Layer 11 of a small transformer language model trained on English Wikipedia (14 layers, counted from 0, width 96).
A neuron's activation on a vector x is SiLU(gate . x) times (in . x), where the dot is the dot product.

Input weights of the MLP neurons that the questions are about. A number n stands for n times 0.0081.
n11 gate: -28 0 -28 3 13 22 8 52 -27 14 32 -18 -35 -22 6 30 5 22 -3 -16 6 -37 20 8 -54 -21 16 -8 7 9 21 -30 -40 7 -31 -21 -21 -9 -5 26 60 -11 15 -39 22 50 -8 -11 25 8 -2 11 -8 5 -18 22 -8 48 -16 -18 21 41 -14 38 12 10 4 8 -11 12 -32 -17 -51 16 8 -13 25 41 -37 -49 -42 28 -35 23 -27 44 -14 18 17 37 1 -12 24 -4 -18 -38
n16 gate: 27 -8 39 17 14 33 7 6 -9 -38 -19 -25 -34 -25 -41 51 -30 -8 19 -11 51 24 -22 -10 11 -4 7 -1 4 44 -16 27 6 12 11 8 -26 -12 9 5 18 -6 15 9 -11 -28 15 -4 -8 -25 -33 -7 3 4 0 -6 27 -41 -8 29 -24 11 28 -45 18 1 92 3 15 19 15 -30 -40 -5 -27 9 11 25 -36 -11 16 25 -13 -26 -3 -9 18 -28 -29 21 -15 -23 -9 39 -15 20
n20 gate: 47 -17 -15 29 16 -6 -20 -10 -6 0 42 31 22 1 39 -11 -45 -12 10 6 7 -4 -47 14 -49 20 41 -5 18 13 -56 -71 -26 -7 -43 -14 -29 -5 29 -2 16 -6 23 33 2 20 -35 -25 11 18 -32 -33 -8 46 -9 -50 58 -13 -8 22 -22 -11 -4 12 -22 24 37 10 7 -2 58 3 -2 -1 -35 6 -38 3 13 -11 12 -16 33 24 1 -8 2 -7 20 11 -60 -33 25 16 -35 10
n21 gate: 2 9 32 -15 -47 -20 -23 -35 7 6 -29 -16 30 17 6 6 51 -7 -9 -40 -21 37 49 -48 -12 49 -33 48 -44 6 20 -14 65 52 1 -29 14 58 -1 -25 20 -21 -37 -41 -2 10 -10 33 11 -26 -22 18 -13 4 6 9 -15 8 11 -45 14 -20 26 -41 -24 -40 -5 23 -3 -15 64 13 10 -6 31 14 14 25 -38 -7 8 -1 7 2 -11 -3 2 -37 26 -22 15 14 -6 -2 32 1
n27 gate: -24 1 20 -1 7 51 22 -15 26 22 26 -4 17 -19 14 -1 47 -25 -23 2 8 -30 -47 27 -15 12 6 -55 36 22 21 -19 -13 -14 -6 -19 -18 -34 14 -41 23 41 -15 -10 -10 21 -10 22 -4 8 -16 -30 -11 -17 -13 -14 -16 -39 14 -8 -53 -25 -9 25 -16 -31 0 -10 8 -37 -1 -14 2 36 33 -18 -25 3 -4 -6 30 1 -30 24 28 16 22 -25 9 -16 -44 30 4 66 21 9
n33 gate: 20 12 -9 45 -52 15 34 -6 -30 28 33 -1 17 6 11 0 -32 -15 -33 -66 -6 15 -10 1 45 22 -16 -32 20 -51 14 -4 -33 -4 21 10 -3 -29 -10 -15 4 10 -10 -4 -17 59 19 12 16 8 11 -31 14 12 37 20 16 -3 -18 0 47 26 -8 4 17 -5 8 -2 12 -19 -20 16 46 66 6 -34 -15 19 15 -20 8 -18 -23 -1 -3 -22 -11 9 3 16 7 19 9 3 13 -13
n105 gate: -6 -3 -22 -23 1 -14 2 -22 -23 -11 19 -21 -23 -5 23 30 -23 22 9 -31 -53 40 26 -6 -10 12 46 9 29 7 7 -14 45 1 50 -16 11 -24 7 24 -23 -9 -33 -49 -22 25 19 -13 -8 35 -10 1 14 -34 56 8 26 -1 22 2 -22 49 15 -14 -1 -1 -20 14 9 24 -14 -20 -8 -40 11 15 62 -14 -52 42 -7 1 48 22 -41 55 -8 21 -17 -24 8 -29 3 -4 29 21
n133 gate: 3 -12 0 -25 11 -9 70 34 -13 11 0 -29 25 2 18 30 -32 -44 -40 -43 -4 7 -46 -20 12 -10 -28 -45 19 -22 2 -20 41 4 3 -6 -13 -17 53 11 5 29 -52 -5 -9 -9 36 28 -14 41 18 -26 -30 22 6 1 11 -41 -23 6 -31 -10 -32 -11 41 -9 31 -4 33 7 -4 -39 25 -11 21 -45 -36 -34 12 -38 24 16 -2 -2 -43 45 -14 2 14 5 36 -13 22 0 62 -8
n137 gate: -10 -8 38 7 20 -50 41 -11 -3 -19 17 -14 37 -15 41 51 14 -40 38 -58 -17 -35 56 -19 -38 36 5 -17 -5 1 -18 -14 33 12 -2 -11 14 2 17 34 -6 1 11 -2 20 55 18 -2 -19 -26 -73 -27 39 -17 8 43 12 -6 10 -30 -14 -26 -18 -7 53 24 5 16 -34 -14 -12 -6 20 24 51 44 10 1 -3 -6 -5 51 31 -24 13 -45 45 -40 -2 16 3 -20 -30 -8 10 5
n151 gate: -23 -39 34 21 -23 49 -38 17 29 -22 -26 43 -2 12 -7 -9 2 10 -17 52 -26 7 -19 10 -22 43 11 24 10 -12 -22 -5 9 11 16 -12 -31 5 27 -10 -8 8 -37 -6 -19 -1 30 5 33 -6 16 37 -1 -13 7 4 -30 -18 -10 -35 -25 -18 -1 2 -26 -7 61 8 8 -1 17 32 11 -28 -30 48 -21 2 -52 -9 65 48 9 -13 4 -11 22 7 3 -4 -14 24 -27 -37 -10 -15
n216 gate: -8 32 3 48 -11 -6 27 4 3 29 -17 17 -42 -8 -10 -42 6 -10 -2 -31 -21 -11 -36 -5 12 31 1 -27 16 26 7 -28 -12 -30 15 -37 -8 -14 30 -8 -11 12 -13 34 -4 -25 -22 9 2 -3 -13 12 -34 -10 -53 35 1 -1 20 28 3 -17 55 37 -12 8 -34 10 -17 -47 42 17 -4 10 30 -11 20 58 37 29 -1 -5 4 5 17 7 -7 31 -11 -29 -25 -3 -1 22 -21 -13
n226 gate: -12 -4 9 -23 -8 -23 -13 3 40 -17 -1 5 5 2 27 2 -7 -18 44 46 -6 -1 12 17 -23 -16 -5 24 -26 28 -1 24 4 20 38 9 42 20 -9 -5 -13 11 42 14 -4 -19 37 -10 10 -13 -13 -12 -4 -14 9 15 -19 35 -22 15 6 16 31 9 -13 16 -44 -1 0 20 10 23 19 -1 15 -19 18 -56 -19 6 28 14 44 8 16 5 -12 -10 -2 -3 -22 -15 -22 7 -31 -7
n233 gate: -4 23 -22 -26 44 -53 11 4 16 45 -35 -28 -6 -76 -13 25 -20 10 40 -40 8 21 24 11 8 9 -1 -5 -2 -17 8 -8 -39 37 -35 -13 14 -30 64 -13 2 14 -37 39 -36 31 -46 13 -24 -10 -57 5 10 -15 -2 -29 31 34 -34 33 -5 -34 23 -4 20 9 -26 9 2 -15 -16 18 27 6 -40 5 18 -17 14 -1 6 26 6 10 25 -24 -2 -18 -12 11 16 -29 32 -11 2 -13
n284 gate: -1 37 18 -25 -32 3 -32 -6 3 2 1 -25 55 -23 -6 -13 -8 11 63 -13 28 -4 6 8 -20 -22 58 7 19 18 5 4 -21 4 13 42 31 -35 1 6 -2 8 40 11 6 -8 2 19 4 11 1 18 -19 -17 -1 30 34 -3 -22 -8 -56 4 20 -19 -9 35 9 9 -33 22 34 -19 -3 -9 -12 45 1 -46 -32 -23 -27 -3 8 3 17 -30 13 33 3 7 45 -45 20 19 3 -11
n290 gate: 1 8 -51 -9 -7 -22 4 18 16 3 59 1 4 -14 -22 19 11 -6 -4 -3 -36 -15 26 20 -3 21 -21 -24 16 15 5 -19 1 15 -19 -25 -11 -50 5 -9 -12 -45 7 50 12 14 -28 25 23 49 -1 23 10 -14 4 5 27 -14 20 15 8 4 -35 -2 1 -56 -28 -31 26 -4 -9 -58 -36 -29 30 0 17 -6 0 -20 49 -13 6 -6 28 -44 -7 -40 -27 12 2 25 17 -10 -14 -6
n291 gate: 18 -4 -10 -22 -16 -33 -11 -32 -17 18 -15 -57 -20 4 -34 37 30 26 20 0 23 0 -3 20 -15 -12 17 -19 -23 -3 -14 -50 4 -2 -19 -31 64 -40 33 -24 31 -15 8 -45 5 -39 -17 -1 15 7 -8 7 -33 -23 35 19 -22 16 11 -26 -42 11 -9 9 19 34 -2 17 23 11 -40 -2 10 14 -7 11 86 22 -13 -52 -45 7 -5 21 14 1 -17 45 7 13 -46 -6 13 -16 -22 26
n298 gate: -15 16 -7 -21 11 -17 20 7 30 18 -16 32 -52 -15 10 3 10 20 -12 -25 -34 -25 26 2 22 -23 -28 -27 -36 3 -20 32 -41 28 14 1 10 18 7 -32 37 -6 -61 20 5 1 -7 7 -13 -9 -3 45 40 14 63 -19 8 -7 -30 -33 48 -43 8 7 -4 -4 -9 6 27 -49 11 25 7 -27 -35 -7 10 -20 15 -31 11 20 -2 -27 16 -30 4 28 19 -31 9 54 -12 -7 21 48
n377 gate: 5 -3 -24 -13 29 -39 4 -60 -45 -31 -27 26 -17 -71 16 -13 4 -49 6 9 10 -33 -2 -16 17 -9 -2 -19 4 -5 26 2 24 -12 -30 -13 -30 -9 26 -46 4 11 2 -15 12 -14 -2 -41 -13 -9 2 -11 39 -18 -21 2 -8 -2 -51 12 23 7 -21 -29 -25 -18 94 39 16 4 -3 47 -22 -5 2 -20 10 6 -32 -10 20 10 44 -20 -57 6 -18 15 2 -8 -33 34 50 33 11 -6
n11 in: -40 17 1 7 -25 30 14 -22 30 37 25 48 -15 15 43 -8 0 -35 -32 12 -20 -24 -4 -30 10 -1 -37 0 -47 -28 -63 36 32 11 -3 -7 78 -16 -3 -19 -37 7 -38 31 -7 -14 2 -26 -35 63 5 14 -22 11 18 4 0 -29 18 7 23 -42 17 -11 2 -20 -26 -5 -49 -48 -3 35 -36 3 -29 -18 -1 -34 22 52 58 13 -19 -31 -17 -11 -6 74 9 -13 -40 12 -83 -4 8 57
n16 in: 47 -52 -1 27 87 -9 -17 16 6 54 6 38 -16 21 -17 -1 37 -50 -14 -8 10 -18 -14 -5 7 14 12 32 -16 16 -27 25 -20 16 44 32 21 39 20 18 -15 17 -54 -3 -23 -29 -25 -19 24 17 -12 -8 -9 6 -27 -20 -18 -23 24 -18 -7 -13 5 8 5 -1 -34 -2 25 12 18 -13 -1 20 -2 -11 63 -6 -23 9 35 36 9 -9 -37 -45 19 -35 4 58 49 16 -6 -10 5 41
n20 in: 16 11 19 -4 -29 -24 30 27 -32 15 -18 -3 -23 -20 -22 53 -17 11 -8 20 24 34 8 12 -3 -13 4 66 29 12 -15 37 -19 -14 7 38 -11 -3 -31 81 44 75 -31 42 -29 -37 23 3 -28 -51 1 15 20 58 20 -18 8 21 -18 36 27 -28 1 15 -33 -2 16 11 12 16 -55 20 -8 -27 -21 -51 -3 15 -20 -49 -27 22 35 -8 -20 31 25 22 -7 19 18 14 -32 -23 -6 -24
n21 in: 71 32 54 -9 -18 0 19 -20 -33 2 -10 -7 35 16 33 -53 33 38 25 -14 37 30 16 -40 -16 17 -32 -45 -27 49 12 7 -8 35 -4 -11 -25 15 -34 -37 11 33 13 35 -26 24 11 -22 14 18 39 -29 -44 8 -13 7 0 67 -2 -35 -17 -19 -18 -29 -15 -14 43 -25 49 -48 22 13 30 22 9 11 -35 -7 1 8 -2 7 -29 27 -70 -11 5 -3 28 2 -15 -7 22 7 16 -32
n27 in: -6 -11 19 11 -8 1 21 -8 -2 -7 24 14 67 -4 37 -4 13 -31 -21 -13 11 13 -17 -3 0 22 7 -42 55 -17 -45 -42 -9 4 42 14 -20 -40 43 -22 -27 1 -21 -13 34 47 -18 59 20 6 -33 18 1 -22 -5 -1 -30 -12 -5 -5 -14 -22 -5 -8 13 -11 6 -21 41 -25 13 0 47 8 73 -15 -27 -5 14 44 -10 -41 -48 6 43 28 31 -44 22 -47 -33 -6 10 24 -20 -15
n33 in: 28 -16 -1 37 -41 13 -8 15 -41 49 38 12 39 -32 8 18 4 12 -24 -13 34 -28 -32 -12 38 -14 -30 24 -40 -28 39 -10 -39 -18 4 6 -15 -6 4 -21 -23 5 4 -4 -14 20 35 26 49 -23 32 16 22 19 45 -3 -38 18 17 -11 48 26 -27 -20 13 3 -55 -49 -9 15 33 62 -34 36 34 -34 18 -68 -10 44 17 73 8 3 -26 -62 -16 45 3 -18 18 3 1 21 36 -3
n105 in: 10 -13 26 21 24 -4 21 -36 3 -14 -1 -1 1 -4 40 -10 4 13 48 -23 19 -10 20 -37 11 -27 -30 -22 20 49 -3 -23 13 -7 -8 51 -46 -35 8 23 9 -9 -23 1 -10 5 29 35 7 11 16 16 12 -9 -25 29 10 17 8 15 4 14 20 27 -9 27 -1 32 -44 -15 12 33 -27 64 -48 30 29 -9 21 4 -14 41 -6 4 -9 8 14 19 28 26 57 16 -18 11 22 -1
n133 in: -65 17 -43 57 20 -12 -25 -10 25 86 -10 19 18 49 -31 -16 14 -25 0 -22 -31 -25 7 -7 3 -11 -35 9 0 -1 -5 -30 -10 -3 -43 8 21 67 -29 7 -34 -24 -1 9 51 11 20 -21 -31 -51 25 -28 -3 -4 -38 17 36 -49 5 30 16 -6 35 7 0 -16 -33 17 12 16 -8 27 24 -18 -15 -26 -52 24 -22 0 -18 -9 -47 16 8 -32 -40 37 -10 -9 40 10 26 0 52 10
n137 in: 1 -4 -13 -13 -27 -9 17 48 -36 -61 40 -20 -42 -7 47 -11 -18 17 27 17 -13 -76 50 10 -8 5 26 6 11 8 -66 4 -27 12 -7 13 -9 -24 16 25 13 -22 13 -20 -50 12 -17 -29 -5 5 18 14 -4 -10 -7 23 22 -28 -29 -46 -27 -27 -36 14 29 -16 -8 -56 25 43 -49 -51 46 -49 37 45 -12 -4 -25 -23 27 -15 11 -50 -13 -17 19 10 -32 -60 11 -46 -50 31 3 18
n151 in: 9 -44 -21 -42 70 1 28 17 20 -43 -3 -2 -33 12 30 16 22 -17 -11 -30 12 16 42 9 -28 -27 12 2 37 -2 15 -3 -2 32 -17 20 48 4 42 14 -5 -18 -55 0 12 -20 22 -30 32 -29 34 47 17 -5 -20 -44 38 2 -27 19 -25 -13 8 -1 -7 -6 -34 -9 -8 35 87 26 9 -9 48 -41 -8 -9 -17 20 17 -15 19 14 35 -2 10 -50 -26 -20 -4 -7 12 32 19 -8
n216 in: -28 -2 22 -2 -16 -36 0 -7 -8 10 -5 -5 -27 10 -47 25 -1 27 -19 -12 -12 22 5 -42 -29 -32 12 -38 10 -3 -4 14 22 -2 -10 16 -16 41 7 -10 16 -20 -1 -1 -36 21 32 -1 -3 -13 -8 -6 18 33 22 14 -3 -3 52 12 -13 -7 8 25 -34 -1 -5 -47 -15 -16 -13 15 -2 -6 28 15 14 -42 -32 -10 0 23 -34 -12 -27 -22 6 -11 1 1 43 -4 -12 -5 -19 2
n226 in: -1 5 14 -7 32 14 -37 -16 -1 11 2 15 -8 4 4 31 -6 18 -13 -15 6 13 -29 3 -5 -5 4 -35 17 -24 -14 -4 -14 12 11 -19 -11 -18 13 -5 28 0 9 34 -14 -20 9 -7 40 -15 -4 -7 38 3 13 -21 -29 7 -12 30 28 9 3 22 -35 10 -5 -8 16 -36 25 10 9 -24 41 11 1 -18 -8 7 -20 -76 9 -12 11 6 13 -45 1 -5 15 -14 31 -33 -18 55
n233 in: -10 -4 -1 29 30 -23 20 -49 -19 -29 45 -16 14 0 7 17 14 -33 14 -38 15 1 -7 -6 17 -48 -7 26 -21 24 70 4 15 -21 -20 30 -38 -19 -33 -13 37 5 -12 -1 -16 4 -42 30 21 7 21 -7 -34 -48 18 6 9 28 -30 40 3 27 12 18 5 14 1 33 -9 30 -9 -16 -8 25 -19 -34 -25 -18 16 -26 -7 21 -16 -39 7 14 -9 25 -6 -17 21 -5 -29 -11 44 15
n284 in: 4 31 11 9 -21 -4 -9 -13 -22 -11 -39 -4 -58 -4 -43 20 -26 -14 11 22 18 0 -7 31 -10 -42 25 13 10 19 32 -9 2 -22 39 -9 53 28 -30 -55 1 -6 10 -38 -3 -1 -9 -13 16 -24 -7 5 6 2 31 -23 4 5 -63 17 48 28 3 46 2 -29 -23 0 8 -5 -15 -31 -63 -37 -12 -8 -57 26 11 26 -15 24 -15 13 7 40 -6 -5 -6 19 0 -12 13 -5 16 4
n290 in: -26 7 -28 -2 -1 29 20 -34 24 1 44 -21 19 48 12 0 28 9 45 3 31 1 -3 22 -36 16 1 -6 33 -19 -21 1 11 -21 -11 -7 14 14 23 24 -7 -19 3 13 30 -34 -3 24 9 -19 12 -10 7 10 30 3 21 -23 23 -14 -51 5 -13 -21 20 12 -8 22 33 -23 36 -5 -25 1 -22 -22 -16 -28 -1 -4 1 -3 59 50 -3 -28 27 1 7 7 -23 -11 -42 21 -7 -37
n291 in: -40 -6 -18 47 -28 -4 -5 13 -16 11 22 -60 0 5 1 15 2 -12 26 9 -21 -37 -17 -10 -42 -40 40 -16 -3 14 -36 13 22 -31 -15 -5 17 5 11 -10 9 21 7 -25 13 -64 12 -19 -63 -18 15 27 -27 2 -27 -11 -13 -31 12 2 -17 54 -27 -32 74 -39 -11 5 20 -14 26 9 21 -24 14 9 -12 5 24 -13 -39 -21 32 1 -4 19 -43 -5 30 -3 -22 -13 -2 -47 -31 9
n298 in: 43 -14 14 34 5 7 -27 -23 -39 25 -19 -23 -20 2 -4 -22 30 4 -41 9 -5 -34 -48 -19 -50 -12 -12 -19 10 -31 27 27 -35 21 -6 -28 -5 -63 -12 2 32 -3 64 -16 -69 -28 25 0 -22 1 42 -15 2 -8 16 -47 18 -8 1 -2 15 26 12 35 -6 -13 -10 -10 -16 -2 24 -5 21 3 13 17 2 -24 -2 2 24 -6 32 11 -61 -44 -12 19 10 -2 8 13 -10 47 9 -11
n377 in: 8 -7 34 -51 23 29 25 44 3 28 34 9 16 9 -32 36 25 -18 19 9 -16 29 13 18 20 38 18 -21 0 -1 -37 49 -42 -3 -19 -13 25 -2 -15 41 19 55 -10 8 9 18 -6 37 -6 16 8 -8 -5 12 -14 8 17 35 40 -32 16 -19 -11 38 15 13 -4 -8 -17 0 -10 -25 -1 -26 6 8 -8 -34 5 11 17 -11 -61 -26 20 -8 -62 30 43 10 37 -2 -43 -50 -26 -49

Each question shows a token from some text and the vector x that enters the MLP there. A number n stands for n times 0.055.

" of": -11 -3 9 -31 -10 23 -5 -7 -24 0 11 8 -28 24 -18 -2 -22 34 -17 29 19 27 -21 8 3 -22 -16 -27 18 7 -3 -3 22 -3 27 -1 -20 -6 4 8 1 9 38 8 0 0 -19 -3 13 5 0 4 -16 -37 -11 21 28 4 -10 4 8 -4 3 12 -24 22 -47 -10 9 -35 13 12 -47 -6 -9 24 -16 -2 7 -14 -15 -6 32 -12 16 8 3 0 -6 34 13 7 3 9 17 12
The most active neuron and its activation: n284, at about 6.5

" the": -11 1 -1 -36 -5 -4 0 -16 -37 7 26 19 -22 9 -11 -1 -24 7 -5 3 1 5 -12 8 1 -15 -6 -13 7 15 -11 6 2 -8 27 -13 -11 -11 -6 -2 11 5 -2 0 7 13 -14 -5 11 -6 -17 -2 -35 -30 9 17 19 -18 -3 0 11 0 26 -1 -26 35 -77 -9 -7 -9 24 -6 -25 -8 -10 -28 16 4 21 6 -18 -23 -10 4 -5 -12 -8 -3 -24 2 15 -12 -9 -22 -1 -5
Which of these neurons fires most? n216

"ud": -3 7 17 -25 24 -1 -7 17 -8 11 -15 14 -13 -6 -23 2 -1 -1 -3 21 -8 6 -21 -16 21 3 -22 -8 9 -18 -23 4 19 -11 -9 -22 -1 0 -8 18 -11 6 -14 -27 8 -53 30 -24 -18 12 -18 -3 13 3 -10 5 1 4 -1 1 1 -1 -2 9 -31 -9 -16 -11 -4 4 -20 -28 -51 -31 23 -11 5 6 5 25 33 2 -4 14 -3 24 15 -4 -45 -16 19 36 7 -4 -15 -31
Which of these neurons fires most? n377

" para": -17 3 -14 -36 33 -6 15 7 7 19 -23 2 -8 8 26 -3 -11 0 10 26 0 -4 26 4 10 -18 -23 -35 -10 -15 5 -1 5 10 2 -8 4 0 -13 34 -6 -17 12 -25 13 -49 -9 0 3 8 0 6 1 -13 -5 -10 -20 43 -13 4 14 -12 -16 -7 -17 13 -28 10 -16 -17 -7 -25 -28 -12 -15 8 -30 -42 10 13 9 9 -33 16 -33 -1 11 -4 -5 -1 -35 9 22 -25 -33 4
Which of these neurons fires most? n11

" |": -9 -24 5 -17 24 1 3 -25 7 -5 -19 -12 -9 -9 -13 6 -15 2 -11 12 7 -19 12 -1 23 -17 -31 -30 11 -5 10 20 3 10 -11 -7 -8 -14 -4 -14 -2 19 0 -25 -4 -34 -5 21 -1 -12 -14 -10 -12 0 -19 -2 5 16 5 -3 -20 -9 18 11 -18 26 -41 10 15 9 -4 -3 -29 -3 -20 8 7 -23 2 12 -22 -10 -20 2 -9 22 24 9 -51 -17 67 -16 -15 -9 -8 -2
Which of these neurons fires most? n233

" ": 7 -47 12 -13 14 -4 -24 16 -9 8 1 25 2 19 5 -14 -7 -11 3 16 -4 30 -29 4 5 12 -41 -40 13 26 1 -4 -3 -18 -5 4 -18 35 -34 40 -5 -7 -9 9 -39 -12 -4 30 31 10 11 -9 5 -3 -13 15 -7 -11 -24 -7 18 24 1 -3 11 29 -29 -27 19 -30 -26 -10 19 13 3 -13 -11 -2 -39 12 -9 -9 -24 -29 -15 27 -2 17 -13 -3 -11 -21 10 -11 1 12
Which of these neurons fires most? n133

"ar": -25 -13 8 12 -7 -9 19 12 -8 -2 -32 2 -6 -4 -16 2 16 2 -10 9 -12 4 -16 -14 -5 -5 -4 1 -7 -21 0 13 18 5 -4 -12 9 5 -9 5 -18 9 -4 -12 -2 -75 25 -8 -14 -10 -19 -9 -8 -3 -4 -2 4 7 0 -18 -7 16 -4 -6 -32 -6 -2 -15 30 20 3 0 -54 -19 6 13 7 -8 17 14 15 -19 -16 8 4 3 26 1 -38 -20 2 37 -13 -25 4 -12
The most active neuron and its activation: n151, at about 1.7

"ó": -19 -13 -3 -1 -2 3 0 3 -22 1 -33 -3 -15 7 0 8 1 -9 -20 16 0 -2 -35 -6 -20 10 -30 4 13 -17 -15 -1 21 24 4 -14 -2 1 10 -6 -12 -7 -8 -13 8 -73 28 -25 18 -4 -13 -14 -10 -1 -5 -3 16 -6 10 -13 7 5 25 -11 -41 -1 -21 -24 10 -8 -8 -3 -36 -13 5 21 -12 -11 3 29 11 -18 -25 23 11 3 15 5 -20 -38 27 32 -8 -27 -8 -4
Which of these neurons fires most? n151

"es": -1 27 29 -18 1 -17 7 10 -18 35 -26 -13 3 13 4 -14 8 -16 -33 17 -18 6 -2 -22 -2 19 -26 -5 -2 10 16 -12 22 23 5 -2 -6 6 -7 1 -28 1 11 6 -30 -61 5 41 15 -12 -22 -13 -18 -23 -7 -14 33 17 11 -21 4 21 -11 -8 -19 1 -1 -18 37 6 -7 -10 -44 -2 -12 4 24 2 3 3 26 -9 -1 7 24 -3 21 -11 -17 -14 -24 10 1 -5 14 -6
The most active neuron and its activation: n21, at about 10

"zz": 3 -20 -15 -11 16 -5 12 -23 -6 13 -3 12 17 31 4 -8 -14 43 11 12 -8 -10 -6 -30 20 35 -19 -8 -27 -7 -8 3 10 -22 -1 -24 34 16 -30 17 14 -6 17 12 -6 -33 -8 10 -10 26 -7 32 -2 22 0 4 -29 1 -14 23 -10 15 -27 -3 0 -3 -30 17 -1 -25 -39 -5 -43 -15 -18 33 -6 12 13 -6 -11 20 26 -11 5 13 13 0 -3 -6 -45 7 18 -13 -11 0
Which of these neurons fires most? n291

" relegation": 14 7 -13 -13 23 6 4 -4 -24 12 11 21 -6 6 -7 -33 -7 10 -16 19 12 -6 7 13 -8 8 -31 -35 28 16 -27 -24 17 -22 19 -27 -8 -14 -34 -12 -2 -4 19 3 24 -5 51 -10 33 29 -18 13 -1 -20 10 -10 -21 -19 11 35 9 -16 -20 24 -25 28 -48 -2 5 5 -7 -5 -36 -7 -12 43 7 2 -12 3 25 -15 0 8 -5 11 9 -4 1 -11 10 -8 -8 -9 -8 -3
Which of these neurons fires most? n105

"li": -22 -20 -22 22 4 -19 14 7 19 2 -33 8 1 14 14 -12 -4 -12 -15 28 -14 -24 -31 2 18 10 -28 -3 -20 -16 9 0 40 23 -3 -31 2 8 -2 -7 18 16 10 -39 21 -58 26 10 -17 9 -23 -5 19 -7 -3 -10 22 -5 -14 -2 -6 24 -15 -18 -22 -9 -17 -30 16 -3 -8 11 -32 3 7 18 3 5 25 -11 -4 18 30 24 19 18 7 21 -7 -3 -11 40 -9 6 -17 -5
Which of these neurons fires most? n291

" (": -8 -27 -6 -34 29 -19 -15 34 25 18 -14 3 6 11 -5 -40 -16 -2 24 31 -16 -22 7 -1 -9 15 4 -32 33 -12 -24 18 -6 -34 2 8 19 2 -1 14 16 -6 8 2 -17 -58 -14 15 36 13 -15 2 26 -2 17 3 -4 20 -2 1 41 -15 20 -12 4 -10 -22 -27 -8 -5 -2 10 -14 -2 -11 -1 -10 -13 2 3 -11 -37 -14 17 -10 -13 7 1 -2 15 3 -16 -20 32 -12 -13
The most active neuron and its activation: n226, at about 6.8

"2": 30 -21 -6 25 -3 -27 -26 4 -28 -11 26 23 -1 17 -13 -2 -26 -7 -12 1 3 4 -4 -5 2 -15 -34 -39 3 -25 6 -7 -17 7 -2 8 10 26 -8 11 3 2 15 -29 -10 -10 5 7 35 18 -9 -6 -25 1 -10 3 -11 -5 -3 12 6 10 -25 21 -16 33 -46 -11 2 -12 -1 19 28 24 4 -5 -24 -16 -30 -9 6 4 -42 -11 -4 10 21 21 -20 0 32 12 2 -29 -9 26
Which of these neurons fires most? n33

"-": 10 -6 -11 -41 50 -18 3 25 16 15 4 -13 14 14 -7 -18 -11 19 5 18 18 10 14 -4 5 -6 10 -20 24 -20 -15 2 2 -25 -5 -17 12 -11 -20 46 0 -10 41 19 -21 -51 -13 20 13 28 -13 -14 21 -5 -4 -13 -18 22 -11 -19 29 -10 0 -5 5 -1 6 -36 -30 -21 15 10 -22 -1 16 -11 -3 -33 17 -2 4 -2 9 -15 -2 -12 -10 16 -2 9 -24 -7 0 -2 -31 -9
Which of these neurons fires most? n226

"ant": -18 -6 -8 -20 -2 -1 -9 12 3 10 -2 19 6 12 3 -2 -10 18 -6 16 -5 21 -18 -20 -16 11 1 -15 4 0 -10 13 4 -50 -15 -17 12 3 -4 1 3 3 11 1 2 -21 3 3 -2 28 17 13 21 11 -9 3 -24 -1 -4 25 -5 12 -18 3 -46 -18 -70 7 -10 -6 -10 6 -52 -13 -6 21 1 -1 24 28 -6 7 2 7 -11 16 9 -7 -8 2 -10 -5 2 -11 -19 1
The three highest activations, in order: n216, n226, n290

".": 9 7 -1 -23 18 8 -8 9 21 -22 -5 -9 -2 -6 -1 -16 -11 8 -15 -2 -8 -5 7 17 -30 8 2 -60 -16 13 4 -10 -30 -30 -24 6 -4 -1 -17 13 -12 10 3 -1 -8 -23 -2 -1 -12 -11 -7 -15 -21 23 5 -6 -17 -13 6 11 -2 -18 -5 -8 -5 -4 -39 24 9 10 -13 -15 -35 -9 -9 20 3 -47 -13 -2 -32 -5 -16 -19 -29 -11 -4 -12 -19 5 53 -9 -6 1 -27 -6
Which of these neurons fires most? n27

"|": -16 -23 -4 -46 4 -2 -27 -3 -6 -9 20 9 -30 -5 -9 -24 -27 6 -19 7 0 -2 -5 -13 24 -8 -32 -37 -9 4 -11 -18 -5 3 -5 -10 -12 1 -24 -25 22 44 25 -6 18 15 11 -7 -3 -2 -5 0 -16 7 5 -7 12 11 0 15 -22 21 -10 4 -29 11 -28 -8 19 -7 19 14 -33 1 -28 8 -6 -24 -17 -7 -33 -32 -2 9 -41 -2 22 18 -30 11 36 -12 -19 -16 -6 -9
The most active neuron and its activation: n27, at about 1

" scored": 12 -14 -22 -18 12 11 -6 -20 -47 -7 33 1 -3 20 9 -10 5 16 -7 1 3 27 -10 8 10 4 -12 -16 18 6 -29 19 8 -17 4 -10 4 -21 -28 2 1 2 31 -14 9 4 -11 -17 30 -10 -13 9 -6 -9 3 15 -15 -9 15 11 -5 6 10 6 -15 14 -51 -19 12 -29 -24 0 -53 17 3 52 -8 3 9 0 19 -10 27 -23 2 7 10 12 20 -7 24 10 0 3 -3 -3
The three highest activations, in order: n105, n290, n151

"5": 25 -6 -16 3 -29 -11 -21 13 -29 4 0 9 9 18 3 -28 -22 -9 -20 -1 9 -8 20 1 -21 -39 -29 -34 8 -16 2 -25 18 6 2 -6 35 28 -19 -5 -6 3 7 -9 19 -13 9 11 29 -1 25 -25 10 -16 -22 3 -33 5 -10 16 18 16 -12 15 0 38 -37 -15 13 1 24 39 18 -9 14 -18 -23 -1 1 -8 4 2 -27 -22 -13 27 14 27 -27 -11 32 -5 -15 -7 -3 31
The three highest activations, in order: n33, n133, n226

" years": 1 24 -5 -32 -1 -15 5 30 -3 11 35 8 -33 -2 9 -9 -3 10 -27 14 0 4 17 -3 -10 24 -44 -29 7 -3 -25 -21 -6 -28 13 -29 9 5 -9 6 -17 -19 8 -13 1 9 1 -13 33 -1 15 10 4 -37 -12 27 8 -22 5 10 -14 4 15 20 0 19 -48 -14 -9 -22 -12 4 -36 -18 14 35 -14 7 -1 -20 2 -15 15 -16 6 -7 3 35 11 1 32 16 -19 -13 0 12
The three highest activations, in order: n11, n216, n137

"He": 0 -31 -31 -20 -6 8 -14 24 -30 -8 8 14 -21 1 24 -12 -17 36 14 45 -7 4 -18 -32 -21 6 -15 -8 3 15 -20 -35 12 -53 -20 -8 -27 14 14 7 9 1 7 4 25 -32 -9 -14 15 -41 -31 -13 0 2 1 -18 0 -31 9 4 -44 -15 8 0 -1 36 -11 11 -1 -12 2 -7 -37 2 13 -15 8 -10 -15 1 0 -11 7 -5 -4 13 14 10 6 -17 27 21 6 3 -37 -10
Which of these neurons fires most? n20